Layer 4 of a small transformer language model trained on English Wikipedia (10 layers, counted from 0, width 128). Numbers have three digits each and are written without spaces.
In attention head 0, each number of a token's query is one row of weights dot the token's vector x. The head spreads its attention over the tokens so far by the softmax of query dot key.

Query weights of the head. A number n stands for (n - 500) times 0.00052.
q0: 556442651520388480522457575570530464607556471486295487408532655517491643517469560699387382522560650378356544489477687595635311444290319635223441504597572782537604392523480607575565486524597624616455583511434555487292512617326559413283708182349744485311401494370398425449547554498565435440390323659550356545394509505615333675424567296451588512534545472239420593585597394652188409442561
q1: 576469633565368460391384456476363478573535501457522399585524646514415537494479588606455647655481523695621626518352594467512527553143564658380477220477745739545355408519475397530764577504510504343367526350570226492439778589311528366573462357516585408555416437524572420473722591319449734368664448364414492402502413614553525310437560553604442366593567400466377637375651577740362536278562
q2: 537788589330437573419283468742531654587695555717230376462414429504411652497513706556509538223433440701372321550576431592811393352616320423555425727454443634588588661461473549503457539390736669546550481583708530261461489468398564431608501529523623560371402470484679358718390504393468368394396746803676568554536466065398414400167628592536591582452436312648484392473521303441403648658618
q3: 536661355609132416539476684515470482497421779429427492600355309618551650506391716543553511508314493280391206536309579482811468395464473375379403579517273595425426501449335458210461554404475529844586649587488341283021424475508642619680669354597505763516404220649740682591461505296650314397693622506626546441491439498492280578335552376519619624482426396309537693375517484746383352380354
q4: 571424628603578438519456638451433498451575511380478414491651401801358748461641587559577442522426517495475199361559586497743606448425466646325524328701312632453474507621570592551427505490595547377551500448552372500438729498501497769528596460620711505555485443550428586755654505390735394421658303620548359481426539528490576722500542489393186434442585480454462689521542478517465501472393
q5: 484327487643458491632388630343700255278327489494776472475591930478493528357529409507215596477635454710626220409452488606235593606423641493633622357396484616431584531504503285411442604700296279632736643344389134485736556502440389525324307468361503581519491614573248416378527588669560644602648610441428259331632799700496506647625307249347278541292542783282386632678460641615660502570429
q6: 620609642634533351713545534440296358378432434431575527468384659550468499432606333375714524492497454567404417508378661406476582552594741607472412304573333577580507539390631542505581373424436384556461587344397403398518470546563418765317523543603509246607307524557329619455467483409429443584669553453503570450643450577474586533378505505215357473324764376396656573537289627669506559540484
q7: 515384567563452619626481555243731277338312310416650549494623774337441613486552229625435510729654600540611305471518609364383645621345624621654466341505361587437264491483561387520497492672493268506359447488435462368586360621744565532421376422533475445667437562506338550423609660789432389557703584441453260547474499606540580520638368454457378602568525786511433448585550559431404490589352
q8: 491435513484454421505518474517394485529482640494447500529377512431407355548392534551560512431501442601524367550496442475594505501490596526447627348651382603598419553674581591550463356444518484420563449426393641426499563640490429486354542589595340322354506385608607335371656495450513446385711422491532465419694448594325459439452457524441389575411547549511483313540502560468419340505416
q9: 393237509585579554613487628504302590274312304387706423446580762544505550555411528546329629545806554565533257445487554393436617510585476561513649321682469629359312586499603409267577635594176449538448480375328453381476509496355415585527526516555565463666457601697536708388537458615537536437698473390615136449513381722574723474403550653440327357431665626514679575647431577590660453569417
q10: 450437615553322667621454524598421392281260561369772324433400609527387686357447347528343605574613586685499144538405386313529806754536450573374517148470405461305410456360629379435505321585319291546733566426349546647634480444456539664479563608689517524602392541580333728299516758485468427578706412244649370432485445590361572534522392421417336372547499641495676585418484540656500474724412
q11: 247672338275582622322518526428460390530742610460409353297298403274643477450475584399407442533365523578578516527521373442400378531436392285538411508664558573541483405581634445595434492622426587539303530552576624397375703402598611502545481432573606662648569538373404529490555602595409528581443553547483598544393532322618641416453391542691385430472547735670545365574418136450510495535548
q12: 411374567706502409545510602474525489351287503437353309371545664509628507477506367292466692708507658761671411537460370344374492513389478539512693439510376600665433623322459484462575496668338374530652601532445494528456470418640614570400599463411612485553284555611467835466621567460526518312577429461484291523475584752487550572322444647387379540436755610574476664464585490782584605639610
q13: 367647675337483527503376584414371271459310436451577423545384719457611266514584306625503461496559678729494494475432512416464473495424620612458836504647408492456386482490687398350325516409477582579417450574431592678678604491659353695310598499430453529477502553571517583447602365487503365350475370434524424257504717377394605596517629609364233280713509520437473388426523446668229380575514
q14: 483531564539447471375413357410557594532549507469422580552507467468553555366302688490581517487393510434545476462428610564365444538550458456462535513447432380488467523609541384514696547558445543423543666452570526670491405554455417466489454654578669470506425594432535317518434476584573523427386506449611604417613396506570589515540512504450502613384498381645382483602580613606443334348432
q15: 524542557377402427458685552351419678549826461623462610638714440306517428547349715658761388440322309265239656695595722447559380369565393304520169666472658619298548551538217570649293618643630613444633489362549465594574316467379439371841396666573727300303688656322685232548341333394511458609330489650327778460516510448569156353567421713421700518603319395466520400432711468248456189387746
q16: 665484573391510661479549298722666580481351488553383652660524469325439641684190488539506408500409587312426745587501610670580552330705445572502283461527341572411569533455583531700398600733634506467648477432456449308411535469415614485419551619447552485400681480467406433395601318664546546592683403622507505350488394535467519408572414387542493583575510440484525492593416623449732685388477
q17: 400583414338672554470403189567689473655662732524666519673424392488499474576396713627513179482346516513349597597486534732464297356453355444539665558457563278616672297526576650589727471364837675562351492576491596341282617344339559185701470415526542387331479524436346442196545236600745387467511464718535496513307422487679530496284638323592496583393312602639404739385634232484798470564484
q18: 550515612332688633225460297536653608680427457509323517632335485573487453537414510493523437573409356547256697489540401607431396633651549470520421446450365520755540575294471372509479429362711540528357462786555613328537493498342387293428363495574458403616452602442538522790604404462508464446431385577249327581277553160520472335376559452513570702440381403440479638491600374419502432420747
q19: 511579495575392603562545511436600254639379663481711652690457499477505234631539467399422455337592636638699637430533552592450451409382572521413529431591398438505469516650645551466424410649607572499375477360690384594496513279613435292269619420592520546422566344505465488574498302409404522652478418623489375527574427530357463671444469446564597448379622436355526627353714408480320443412528
q20: 548423631219574195388192491554422588424654581678409415527645595391473732359554552542660493515480482304394434532542481530563360400554347436515482678434437429452562733436593665583363656472457530675595489490442440495510510408361448388496588518721343444444516555333582462515541336587503693572394260778384531674499423451328165412458443454521651415517386627592426509585546506338478297571460
q21: 518757325582432680535312320501410552494567442508417457464313529418403451466758542473612455389490362665497679546610535214338443698520503393358476509377601660496694627655452389610505627310445583404551334595401432606468568678417545527617559439580485466512417364639583426422511599485549567295382391571396386595316409222439523655522649471563569384544502446516458469526529600464398358458504
q22: 475327521357631387431476496382655608458346442797488499487615519497542637654510497347501424397656548325649541466598670591602462528362332401715291447314592514500378453582377426653350561401511439501430472426537311730633449677439601577653434419423630514615658358380086344444442263421342356673326460494397489708568318551423388509396394520356529621505409406463424419464438719527579573628387
q23: 502367498664317375582618527335281495723402293301496530404514545481648369626431547526538450536521626471417456441396597558605606428509621552559594663636484486386600415432681539541652352426363422306527529551444519414506583266655525584422284611371553445554496461481579480552577440526408452543565465467620279442599740417815602636514507244649316472370463562351693731370307567529445357440488
q24: 476683299517236580484768469244545473727416665560779542385255468499392315631368540390440474431391523454482387287321352475361535552415697698816512453566363496537473547476519231409520382739514660310525713724613529540459354558638524338657377403555604578561657486586235742279645343600426567455586602276535334501528580628745702571571463366407458493545292478433475568443487460625631606557695
q25: 405467281592433915537547377622610379541584556465420619691555600405333611593489655547358545660502374417276451393626382585367579387485529508621540374578634604697431466192553378598485607607786706622355426410630458356431548620458605705358333391410565349384547492418331408440526448569317334488315730449607413380305542567625552550411284515512401700391526630450367647445505636544538469450538
q26: 458445450541470409432409490521601478439495409422472429478552525304393611546418591257513286495388492464325472341571670519345397416440362526372461544646674533437493718325496395746373747520487524562478461525496464479496401563468462639799325650526413610444546545401543403443460686535482577587613336238349381610608548347573611458616438578662632245578518623426575382501549582381510540498592
q27: 327579423357706455362564692641698494527385552507572443550298479499557400531595664542421580357531367659564588483415453725488395579566584528430639466424610519524688203691612470536521647395552532588632688434425434357538479269673663413461506648543457729493583632394481579604442753583850546499531336418460547627139558443283614683423536581554455584408377742362456331527555339461227251303370
q28: 545520421434653384523542626528376597365466433382489402654641441603436433506356524533663416475526548583702361463501838346501790538608559638383540531662401494393313449428486599544563566673473520253449181422439784476535475530476626548450247433405295482644398551571655476418372388604457490544453492632660552486517372515482439203559481391369333499629589486271582533521523527688521423532380
q29: 455415358498664318213466596596449613309484413722606554770439379504479382543344612713434285441476513512599631451557457456480501499619467377364509672398572479596481303382481782635467426631468520632521538574454387290548399345479419431557654633556533234416426644328660299421657434539495671546658412563429529441367386487442526464501509578747514376731517479427493444572563303423572386718237
q30: 535484453610657510572413447444433532448553535635502419294491427523605416637557576680531545474421563529390513559287505488579545613380492467386629589573416543330465628649586371591465539500362583420499500476496621462495584315548351529482499619387514702618283477618342467659499465629384372575508468595318536502412482336585576445544269587303357463368645672507529467294547465392511383505511
q31: 572476568311567652354452493468418459522409569678507354621388445625682501638725451454512575346695496449562597569718468602713529546171284392419620611400341439600586363750504573389651388420494309549526462555728490836532731621395597358438714588304529523411386494606423399679519454452509493480375424557300375485517477510487544547342454593667594715368487431316621548472567616584449580482630

Each question shows a short text with each token's key, already scaled and adjusted for position as the last token sees it. A number n stands for (n - 500) times 0.0029.

Then comes the last token's vector x. A number n stands for (n - 500) times 0.014.

0 "ine": 482498509545532495570494606528527413708391207263338580630616436530540445559554475531535494514497
1 " years": 495490466521543572566501592528533471629430280311333556614577468506513478433543469463630532417472
2 " later": 482447497561569539544538533552575529603508354354352518572584525540450494414538501516633519460523
3 " and": 463472470553548556539551571562598528596499328372431551524513484551493447454542525572656502446519
4 " was": 533502463482527545555522582543562470635462251278299519573539465568442439476508512497614536469528
5 " a": 506508468499500518600550620505641423622460278337394498556567610698411399539413523605608486431546
6 "p": 469454466378509488545547551471597528564492320431408557522490473561506624470459538594542482455554
x: 448464487668504438551595498466428465351431413498434408445450608574584532563656477319501490577483567567539545452483496358461448537412464562398643447620539522504507445522679473491417637514300509504550494353535722523556533449683488457408513596458565485738469366528498598465472649476510679523525540516473472467378344178599499562403505536588548392450498575576551526524392552457406456437369
Which token does the last token look at most, and with what share of its attention? 4 " was", with about 30%

0 "ian": 489506495540519493564489597527518419702396242266346576614608418531531440570559474543514487516496
1 " K": 534466425582529566578456565533546445638396289303414673492539530448489471625529411461515493443580
2 "n": 575550470548565476518519534495490461534426393450494534491572558473486523585573501496514359461488
3 "ight": 514610453512461456513457558481529470545372382355354658619677482564490492722606456535513388416627
4 "s": 412539458450522533459490577526560541531426420353414572505562427460480445613608455601521548421493
5 " |": 421532345349569597641465675551568272679301266255399728507529629536458448529517530494546508316603
6 " Na": 444427458451486519561506551479508522559467307388357608515681498454436470679508491510585461412511
x: 417522298544459541663430548588559475667516525469614408487420610486616370436416547418467504457471555518491530660449480453476606546397447508558493409483487641739544481449559514427491459509479514385479353622375551604503466573545429416270440383468491437568386494603510630651543378539424477508440383527539240510563544640599562488500537597598537648416425427562471513369376587553462636445435
Which token does the last token look at most? 3 "ight"

0 "ight": 483492506544525502560484599535525424696379203254348570633604448535536437563547481534522491513509
1 "s": 488531507494557562509532627506536413622425258318408534608519443495543480470530439498549559471482
2 " |": 512448370624608573653453678524521249693285181247383635563557571545535459472491507480577511382587
3 " ": 543504413507523555555508603531546440576412209342375599600500552554501572531471559527614521527493
4 "36": 472532447513450544542476626541582432557420309367383597645433510583438490507425544486545520348466
5 "-": 465551398413608593626564635563655488596460266398310590422631563703392557547513545630616484460514
6 "y": 500517533424464541529481522505562460609461358406398584554539559500511498501469477500545470404489
x: 539638419521438537371556560456468410510542416441420388391406525393557456492484284431611380557617628470466381387558510529466507536423529513687505410539574496494431585380670483463513637473468425534503476554452640582479488625574464485432530615545508496434431542639464573580541632552491509538352608476502484514525500464478402632438464420485495442492766581441656644625341296545556594453206
Which token does the last token look at most? 5 "-"

0 "54": 488491505545538496571486601531526410707379208260347590611606436532535449571569466525519484505501
1 " |": 508442439654627525646449683542543268711278155255354635547587524562553473529548476500556481421545
2 " W": 635597374545460607572479628510562433579439275341395604580505613544500380580407500519478486510573
3 "G": 508638383546462550570504584508550492532434367420358561549605490593511490600498538442565350505506
4 "A": 349551405490485509601487588494553476585415353377368582519637553619513492652609579531487302550519
5 "R": 312421404365489515585512573532614517580456422403402644472664538559450506692645518575471386519527
6 " |": 416348444312564613651470735622598251681210226275358746471576613583546428554620514511475469385570
x: 451458483576444508452488475657376458517433704506545405464558396717561492521583643450379697331416596492500482450442503586584474626463482469627527395395512439466486410357502565368592347449490555617480440534483580414508633529647477485542476256488353567544398374568434652428373451447606463452447496539537513625556508663584564578432635570632503447465521586401473523528374487426475505557468
Which token does the last token look at most, and with what share of its attention? 1 " |", with about 70%

0 ",": 483500505547541502569478603533532407709389206254341588616603446527543440557556473523530490507507
1 " G": 577495482539524576602486612531582429639441272338384576531539583541489484606483461536542438479523
2 "e": 505580582531537506622551553521549426559475322377426539592529505537546460680598518467462352516527
3 "or": 470527525539514508541466544523542459581447423443450582528683480562514521708504462554492411488579
4 "g": 516569476546587513550534533504482498524355435410441634511571474485512569663610448570542525486557
5 "ia": 445471527486517525574501572493488448616411455379427706502657373519527552692674415568565479421497
6 ".": 491461494401535612623567643622599359622363286331423787479480517502573489593648425627538484451531
x: 211469503514431504611519468656622557364513632460563495488433471644504591319492388391403559548469610601413492630400571487635557537543487581522569428438348451571428402375602556443575394351531529539342318517471571366482478550628473478431519448445454534533423493438424575367434546397668452415563541547641491583462568559568449609395555418457421477462654656472570537538357539521510564641583
Which token does the last token look at most, and with what share of its attention? 6 ".", with about 50%

0 " enter": 475494509551533503565493594526524424688381210271352559629600441517533434565546487523530502520505
1 "ed": 454480543542515481552531563526546493634389252346393557644581476514516461533566459493555506500519
2 " into": 480454484558521515541522602543563476604391219309360526580595521532555450513510463533656496436529
3 " the": 524496466504494570583478601522603406652413291287347526606529576620474375502453507602527476448541
4 " game": 532456450495501500629525581526621553567466321343338549594581504580430560524546546509580546493586
5 " with": 502499451480519545588528648581586481632395274320380508572558570525511411512506511517615511369503
6 " its": 503485474468474554560507604539599410648400258270326512654549593616502370491466502557544498431540
x: 375427382449526590479534572509503366491463450494409088535372513507665590474665455483500502392577571495548570358518451548554470614500431667529550366446601557552518428438528503509463410443406504500518547594395442608530542492571508603549590396560529641590414598569498646477545491536447494520364526595423452446424483398444470528493483459646511499538443675545447546558330352555371489616578
Which token does the last token look at most, and with what share of its attention? 6 " its", with about 30%

0 " Th": 488490507552528507570475605532520410703385219260348582617600446531539438576545481529515483514513
1 "or": 513484509493471498565472587515513423611399316421362548620583493575516495609430484511475525473496
2 "val": 537513495529531470599449553518504414613308312368377597514559470533554474569515452545531467426521
3 "d": 485592404479477497492511496485482572538395481408475559504598506513479468653571462642502599502518
4 "s": 482480482479514549471493580507554469615462390304445598520554438464487488537577439553585567389490
5 "en": 512490510471488487496492513484530479595469480352477703534548469430396524568591413509599488402517
6 "s": 593513514540502478471499559491537522551455475375482552572485393404454522574550456511552619401457
x: 401540478593520460511436506554614453609346546394472523539443695411580377453520526612594435510536438565368371601341554386527498557428503574557505464504456572540495426594487447500600376528392494398626465530413486420400509440462563440431501429485448500576510473561499546425501573479450524590354406653722449571546582595532692646523610359392294534339601528693436312638493402464457576488400
Which token does the last token look at most? 4 "s"

0 " W": 486486508554533509574482606530525401699385215265350582619602444522538434580543482533508481522510
1 "T": 574447414585479534599431635537560418654347264331392653538612486577505473600550528466537484485512
2 "A": 625594386553427497577440617522538478647392324365367610515645535607535480657619583519489358555520
3 "M": 517690357442453541598494595534597468612426410438389638462677542591509540672590554585481336554493
4 " |": 422628310423589569631438718601604263663267253321391713472624581576521463541576514522500437412603
5 " K": 356448432381454584572451594516558476606398328329363700488560548430476450643520448465517474444557
6 "en": 514423483502535462510481552500521459555429412406454660554612485476485555657632511431484317462498
x: 561511472450554557569394406562449346617544471414655381422538507490521502573437420532483559508532606469601582469508454532369370611564672676483549450706351472485518491415690518499456509508461485420536403654616520549476612377467656436425502371429512630581445482743449546543422335546354628460420445526395528536560600574577615521381555385444429520391371384393530621494455451483587497399464
Which token does the last token look at most? 3 "M"

0 "ib": 483492496551521503550493569532517433688399233266362571607616424517534448577563465538522470515506
1 " Sh": 521449452565529545561411603505542417666404260303401607530581536510498419542500551486502389449555
2 "an": 431452554511451440568446531506502428616402393380449680542597421496494585630660531428479339515532
3 "ley": 456500504456484516520458539555535484564462499382467681522586327430478588710749388521458391403564
4 " |": 480576307426595533633437653561568306693275301287400727442572592562495469568614511521514515346614
5 " J": 421448421413475532580533603563556479617442377314380666471502529502457442635621432503499504430494
6 "im": 520436502469453542510503564454454439540403398403371594560702412548570510680686470420489333438531
x: 489499314559410470619520363470448428565404572530711479644479420482477476489527589537514612402530564574403431585432415510540442422510636602525451508507442545380394421533438368398642544452583476469566441611628500366511487490607640488573426379599555662540338437629357614600481425556345560599433566665364431466503397477529637575576368466501443607430587368461574456517407444582636608484364
Which token does the last token look at most? 3 "ley"

0 " in": 474498513557539505572494607532531405698378190259341569611589445535550435555544478536544488521501
1 " 19": 439415562537530494642514599574586362624405237333359581573477480605538525575586500540533496509389
2 "77": 573481406526541570577534579490589513594417286405423609465527465575541528483616482582542483474487
3 ".": 569545392478556561629504653585645391605368276347364696432450506539609540558600466584499466493496
4 "\n": 383627431398512601581463700555520366695340147279297688604543542559620408501576485556495491514474
5 "\n": 350436463396463626612483722568518321710287135278314688634511576549652415551568510476512514527460
6 "S": 516469490452410547614569641509534346630383280332293593560530583508580499550486485432593503491482
x: 567557453435503373451548504541586408531491572527476221545504591445601380554540363484545546665551593486487529522636408582533502507288525562397485302475601676600544484519616428462483547452535546537449473560474549461521413636552527613464443387579513400718456525631465541584563443396379511537287583555516443546406518471535418545373525309311442645326511560549428557581508569466515544473366
Which token does the last token look at most? 4 "\n"

0 " con": 475499507555528502569488591528522424688387210272356558620587443532532441553529482543535498526502
1 "s": 457518505473516547506542597501550435593466281369462527610488451507546518449499412523546555499472
2 "er": 480466477542433532502508495509519500565444456405473550632501482437495502605483421464522521469463
3 "v": 496514379548560525618519514470497467591445436370451628554605521550413493527390416519596540407539
4 "ative": 465470469506506535575517540466514515587434410355389645572610435562503455579537500626621487435515
5 " and": 522437445489512582523528584567567510616421336342418588511515507531505393492557496602664547426519
6 " Christ": 528492525475451488504535515559552566581572508396371657535580395431477518594557403608507500487504
x: 457507375396529487555496361634546455523411364538669325579435548540560312553595467439260406599504528506409420540392547547471552601486485578663480380530468579619478475403659550544551327572391499556488620552479581545412447501585409400546467545326472505375489470537474519454668522540514546483428492501605372524497556529568519457438425449590472525539541531737325464611327401539636519603494
Which token does the last token look at most? 6 " Christ"

0 "x": 480491496551529502561491595530528421700388217263359568617597441533532433551547473539524488520501
1 "on": 378497485521545483519567484522482469549465379361356530558562479455497530519511452547577557484542
2 ",": 427528457525558567589479634538566396648397264346445658597521502483467461529559513436565523347492
3 " David": 475449485478472438524446553585554461621455457317395667534597408463426530677603407472452421391561
4 " G": 416512464451500512572490610561580484614421352345405648443530540491500490655625422534468457451546
5 "al": 508435454595512546591547540490504405591436314404388564620614454523522459688616508501496351505528
6 "lo": 489469488499531520582516549534507476561448424390383637441665471484515528651585441601560449454606
x: 561422510456503524513601498466499564563305567533691509434417475401627324563523588462433516484391590535446588495623497407681506505533521613450658347440556497498542503379608554261523242485434555356432570492560512410597557337433592468344520582324498497409451423499457561454617620405435485486384611395596468544431488585563746489387632504424437484613409529464687518605536456451476604493484
Which token does the last token look at most, and with what share of its attention? 3 " David", with about 70%

0 "2": 491487497546532499583480604534524401710369205260343595612605438526535449580565471536512485514493
1 ".": 477472438539583557646489674582584306658385178332365696543495497560583506525572432536471477464520
2 " Mi": 579522469504480530489465540532483483558415340345348526555564558479532450568482458529590546431455
3 "s": 472517507491525513515531528513598478535428335481486591602580472496523545575608423543512442437457
4 "s": 507486530488488521498523529500548469506443389437513598614568499445529513521544400519517460477463
5 "our": 465466473442408489507532453477495550497404484487443575633633417461468483682561475548579476541515
6 "i": 445421473439469512559506511521473548608409465378423626503568441486455504619611501616576587525483
x: 501410502593525501674496535559642470577356555410456568442485601582519443488440469471396377537360612494596532602465431383583559439474515580441492384388553440522509319582413528445528290516364396509373561549377377401503585473517369570513477442365521322620415596461566421459557593524474590517585433627649444496500480645635807530510470474545383436530647551570650435438382376642489616475474
Which token does the last token look at most, and with what share of its attention? 1 ".", with about 50%

0 " June": 477507514546539504579493595528532410704379209265343581597599441546541434574560471527526486512510
1 " 19": 408436570535524469642516584568589370634405250341364593558489461594553532591595485546531506523406
2 "88": 579460403550584561624527580500604483625381265400443631459562463557547536495630465562542474482486
3 " and": 471531449557576555546527606560610509594417290374341525457551503585531411531570536582633455491516
4 " December": 502537437467442553555500514489557556619466363384322605511550521546512402561485472501513524426577
5 " 19": 445579446461542514596602544541614432595420303408386606476520475591535525559605529567565482513415
6 "90": 405458488417497527604551519521577559585432353418428651475582451569535508479599492600575500524518
x: 445320456536468393566631510620489520440404529574515456446584611574411554508590266394418520545603599576536404342521545358447643461443601534478437422436494608350325470493484536493427437567348377529405460557492517466594448640655518500541420449469477517476448459594467537548532711700383471513600540318567441542429346627472477550496371456465433600600568628501648558583390475614549462552485
Which token does the last token look at most? 3 " and"

0 ";": 487489507557546494579483611538523393716365185250333591608615442531542440572551477528526491495507
1 " |": 504474439637617534647452674544536268707307179252344638563584536553554483522534461489554491415561
2 " Ca": 562497523519492504541478561505515506597464245403331621542599478510491508662514446472603481432466
3 "se": 494498559512519500533527545495509455615446313433480551607610424579572527573599463606529386489515
4 "y": 515534479458549530524488522527580479530410390393423604488601469441568532550581385612567434484563
5 " Col": 511479545503446510531533500533523590549523447404438639541652421453485513647581395637571452517597
6 "e": 506522481587534516525593476511582502495539457414472607528515394453544500641586404587537472524568
x: 479507514455540527501596586527520504507364542591585454356559495510545426477521307543481537496564669637541525493513456282388510471409496619506584305446399461520523233656595460559441340460466390488526568380550476467597457443404752317460440466425515588513691604517515423599508395470474544660548568391549433516407415662513608445466426518454410595376444627536522399563467513583546411626703
Which two tokens does the last token look at most, in order? 5 " Col", 4 "y"

0 " of": 484500509543533502562498602526525405699385201261342567615607437533546436553540473541536486510503
1 " cl": 546461478556519531567486591549580390632437249310426525524583543585528443559409481500585424390489
2 "er": 475476501555475491533531476541560482542494389425510505529553458510478530566480522540461456514516
3 "k": 519550418512566483529529509515574523523432409350496596475620486465445532542483501552540533456529
4 " and": 480426481540526555527491628589579438613430334302436564528544486539479404516537537541602480384536
5 " assist": 470490484455444503558511524527583547531505382402422632636588466494460453556441506487564547436543
6 "ant": 479498501457508498544478524557535521594442428331411605610613519467432457529468517507574558355506
x: 325417612465649451503400650516551516536408638510530359558460475536635441409609549510520482517449520461503449460491454511437549578388412678607407505545414558516477483549438527397555520541506391463329489651445386487501478504481536575405565272574507453419429577580517542498586651600494426471407428462602512367391648566348742555527362656474322441449579485559617589542427356534422550557514
Which token does the last token look at most, and with what share of its attention? 0 " of", with about 40%

0 ".": 477490500554541503575480614541532396705380195255338589614601444536549432551554476540518485514506
1 "\n": 588419429545561550577450681542510371699341145272321654616574499536590426524583481542494496522486
2 "\n": 653586399518556613607451738549502308711278106282322683645524563538629426544570511496493504518453
3 "S": 481543444493461600621528648497524341621357270329297579558522589513585491545492485442596498481482
4 "he": 514492464518484550580482598526493418607396389308387570651586502530542375598539548458524480483552
5 " also": 487479411520602530551529593572589458650349203306366588612572487578485462518596547512573592433516
6 " became": 485508480468491558530544571575518453651425220276301522605558456559500414481547472491601552475514
x: 343432310440599608489483548551521311435388451517546111505426615460392567480647389469499456415626585466559524460597469497554523657463433606522504472487608598576477572509470553528582381468433579603449489595433520541558447448577480628577560286532474510556487609537605552538550455594446473561406535428408490505493420434385582546507472444622384477559467566643517464540444392477398520515533
Which token does the last token look at most? 6 " became"

0 "|": 492476492546548506589479629524512378717363181246331591612619445545552436560555458523532483512520
1 " Year": 494490501544519466623493620560522409686377228286308579632558491564548494561580479461508499544507
2 " |": 625485326632675584683430753542531209731233144242320708499600563559585443478513520464580534420604
3 " Ra": 532541454511502547621486599532543464578438281331329647549618540465523486641492507488604515496588
4 "di": 466545468516489470541489563472479429554434331424437598699599451591473566638510524508517481455493
5 "o": 487507471438522552535526550566582469562455474379390645473648423460508554600621458583622485382543
6 " |": 423461435291566644665478677568565245709271265285353767492603587559518460522542501554578531369624
x: 382466457592423385413514582507483470456465726522520478486476532627535485566531552486371466361433587560466433529430397397611448616453469515668584469412502581512394340377568627331582307469526601604524464513478625387539582629664389337557593318576408469603365506467480532425431481506594535363469524518582483593471494626645441661424556560630484408447574637456435568485311485486569463516429
Which two tokens does the last token look at most, in order? 2 " |", 0 "|"

0 "57": 488493503542532496567485599529528414706382214261349584611606434531536445567570466527516484506501
1 " |": 500440433654622522643446680542545270712282163254356637535587527564559471524552474502558483417554
2 " Mar": 559504461540505506555541586549547454603490339382367563544549498506499529641509382518504464457492
3 "ian": 457548495520499484616493628528514391605371431375417670583572407541514545699618462572474403513454
4 " K": 441551435417512537554476559542560492604413357326411726446545484393485484686588379517466529444609
5 "n": 416457461483585522530516544516486445543412405428502575480570546458492509598609502511492357440505
6 "ight": 477389494471498455542462561493525448561372403346351686620685482546512469734654439540493376417638
x: 419564407581574573600490488529437454605450541505627430536547466443589426598569562379430593509457409572400454494549399540489501493570536616525553366416369465497436366461552465288543510566361474451571343498642482449434633391484679431391605332587560655717433461663427668475548411450548536527396490336320528400582527700594580625508518407427415532480609438389467474516293484478545535608604
Which token does the last token look at most, and with what share of its attention? 4 " K", with about 40%

0 "ship": 485508513529527490554495587528531457693392222263359565627618428521523438558553483528527500497506
1 " and": 479551541537577548558509598562569448645432259307398530578547479551518393494542515544590495447518
2 " a": 482478496522502522580505621497618402636437292322368492559582557676447372552430505575580495439574
3 " record": 508545441515501545578506615553636493600445265299353607644548526586453449533519545466532552446589
4 " of": 563509426543540543581545662520563406614384263336333445543543549577469430467439611529605518439498
5 " 8": 453569436468469458544487585550611506573424326312403592537468512594441480556551523490535555428505
6 "-": 409469429378594605602587633566655548566474293413346551394634526701400520551576561609599451500527
x: 483458405527505502715602498528502372528344496418390384444545630641476597507555400494472470477415804564486387558410402388466552503582643458478490511425648589545364674504533507329424388474336284511547386432455586526545510467601556533559525509344476469541499409557501743536445673547470394543572545369402395544429428430596502554519521519424487576496493605602438677526472481452440421622411
Which two tokens does the last token look at most, in order? 6 "-", 4 " of"

0 ".": 477490500554541503575480614541532396705380195255338589614601444536549432551554476540518485514506
1 " La": 505525510524514538571482579553529482602445349337347560529489543472505454621474472540506503433530
2 "us": 443453545537548479602517503517570479598495408462457638632582429483454614619584432573510415424486
3 "t": 502525469474491526541496495486547556519527507443500670558633479405502593560589448603506396523513
4 "s": 460480529463494528503527564542522504538468447348496630503544491472488499518609429575531520466469
5 "en": 481483536440480491506481517508523456587469492357473761505588495457410526585656414516562457418540
6 " had": 524471485481527534583497567568590439631430248295323540611509524555427399517518575521552477439489
x: 384546400516492605510392558554465279523488522573419114486413544425513554402648357500530522470554585501502470456519521504556519618512343631487607456525588507620508627413452426455507382635466576512570409486492517505612450501459508546521647289515490528520428595644506666445494584494535452509525494469540562550443461431344619543475512503571455439515505616596509431509358399433443630500529
Which token does the last token look at most? 6 " had"

0 " Te": 476487501554533496573473606534515403710379203261340582616614443524549436582544480528525494523507
1 "vi": 484478531513572537578520549537515465585385340412413488594580474520469502578439434452549482479464
2 "n": 537529477512601514555531570530511357573398358392444559590591547493490541494546450572573567393458
3 " La": 483485513513490500520486538574534548540513450373395629498525454384477535682494452563520531393574
4 "ke": 488533517537537527507519579505569439509446391394412627612610402477538562687600464550535454385602
5 " 4": 434493475483489482507473587567584464545393380345399678560537469522442527704610478547474520371557
6 "-": 431461430395598582591583624579625531552483335436334595433664509659373567656617549632553444487492
x: 455526442534483531696662467570510384568339541490470335473515581656540550551517495419437387520370755583486387564371389403480575465622624452507570509377609504596390693434551487336444428429315352528476345416509554464512598489546595486514477424393448490607495454502509737579449521549575391591582541359431389490524549354623532512509575570354512581443534535616471676471467500366421499572453
Which token does the last token look at most? 0 " Te"

0 " Sh": 480499508552532505568477600526521408704383218266350575608607442525534433568546488522518476515516
1 "an": 422557565478479514562486570521512419652398384344405624606548443511488502579564482467532451534496
2 "ley": 445519488457501540526462532546524486590445481352474659539566340425492539667700377531490465388554
3 " |": 554538289524597536638434681548562289705263272280386709461580559550516453558589492520542549349608
4 " J": 416540396460478545588534603546558465619445373311370667478502520496464442633602429498510508429498
5 "im": 456450488476472547512506570448449432537394392401366598560697410545570509677685462420488341435527
6 " Gra": 553449520492487544518487585590483529587428388422331665490678440432514459629550452540540433450613
x: 371610398415526582637638499597557497408389643514632330421384500488519264565521515513369610522473591586501477488583478493449594475453536506637463333479534472601470435403558510239560306578618589382639511608619512465470471295463560473507426534513411411525437459588482513527542420449567733541434456453490355550581487514504669539507547330613525634491381453468532573606423487502514518359644
Which token does the last token look at most? 2 "ley"

0 " 19": 466492507547537498584485613539537395709374193267342585611598443549551446570564482534522488526488
1 "68": 451495494532549519617498564532619446632425267359450665558512467501547548525627469483470497454498
2 " |": 577484327617629573658439722535593267697250199277340657444559630603582464491558489500556488408603
3 " W": 497671370481444590589476638527590439589438285332374628531497632541509371613432484505478500508595
4 "H": 411609386499438519592505601470522461554427366414351597565563450597488477617556570463527361544501
5 "K": 366453422381456531600478562477542491582428388417399631481674473556492523696612519473480322509537
6 " |": 424394436327563587637475682613610297665266299311392713466601606575520452569636531485472427393562
x: 455401526576452567466426397649375453540513722501568391480531417669527501582565620472372583423472587505436485498392478564539402638443515495675465450430452480494477464348489570369489370473472550586572483550469560409564605472616504545555522273487310560531401336608391656415391422509527516448458471512519449588535575697553610552448693597575532473458551590394487641394412506431430488516488
Which token does the last token look at most? 2 " |"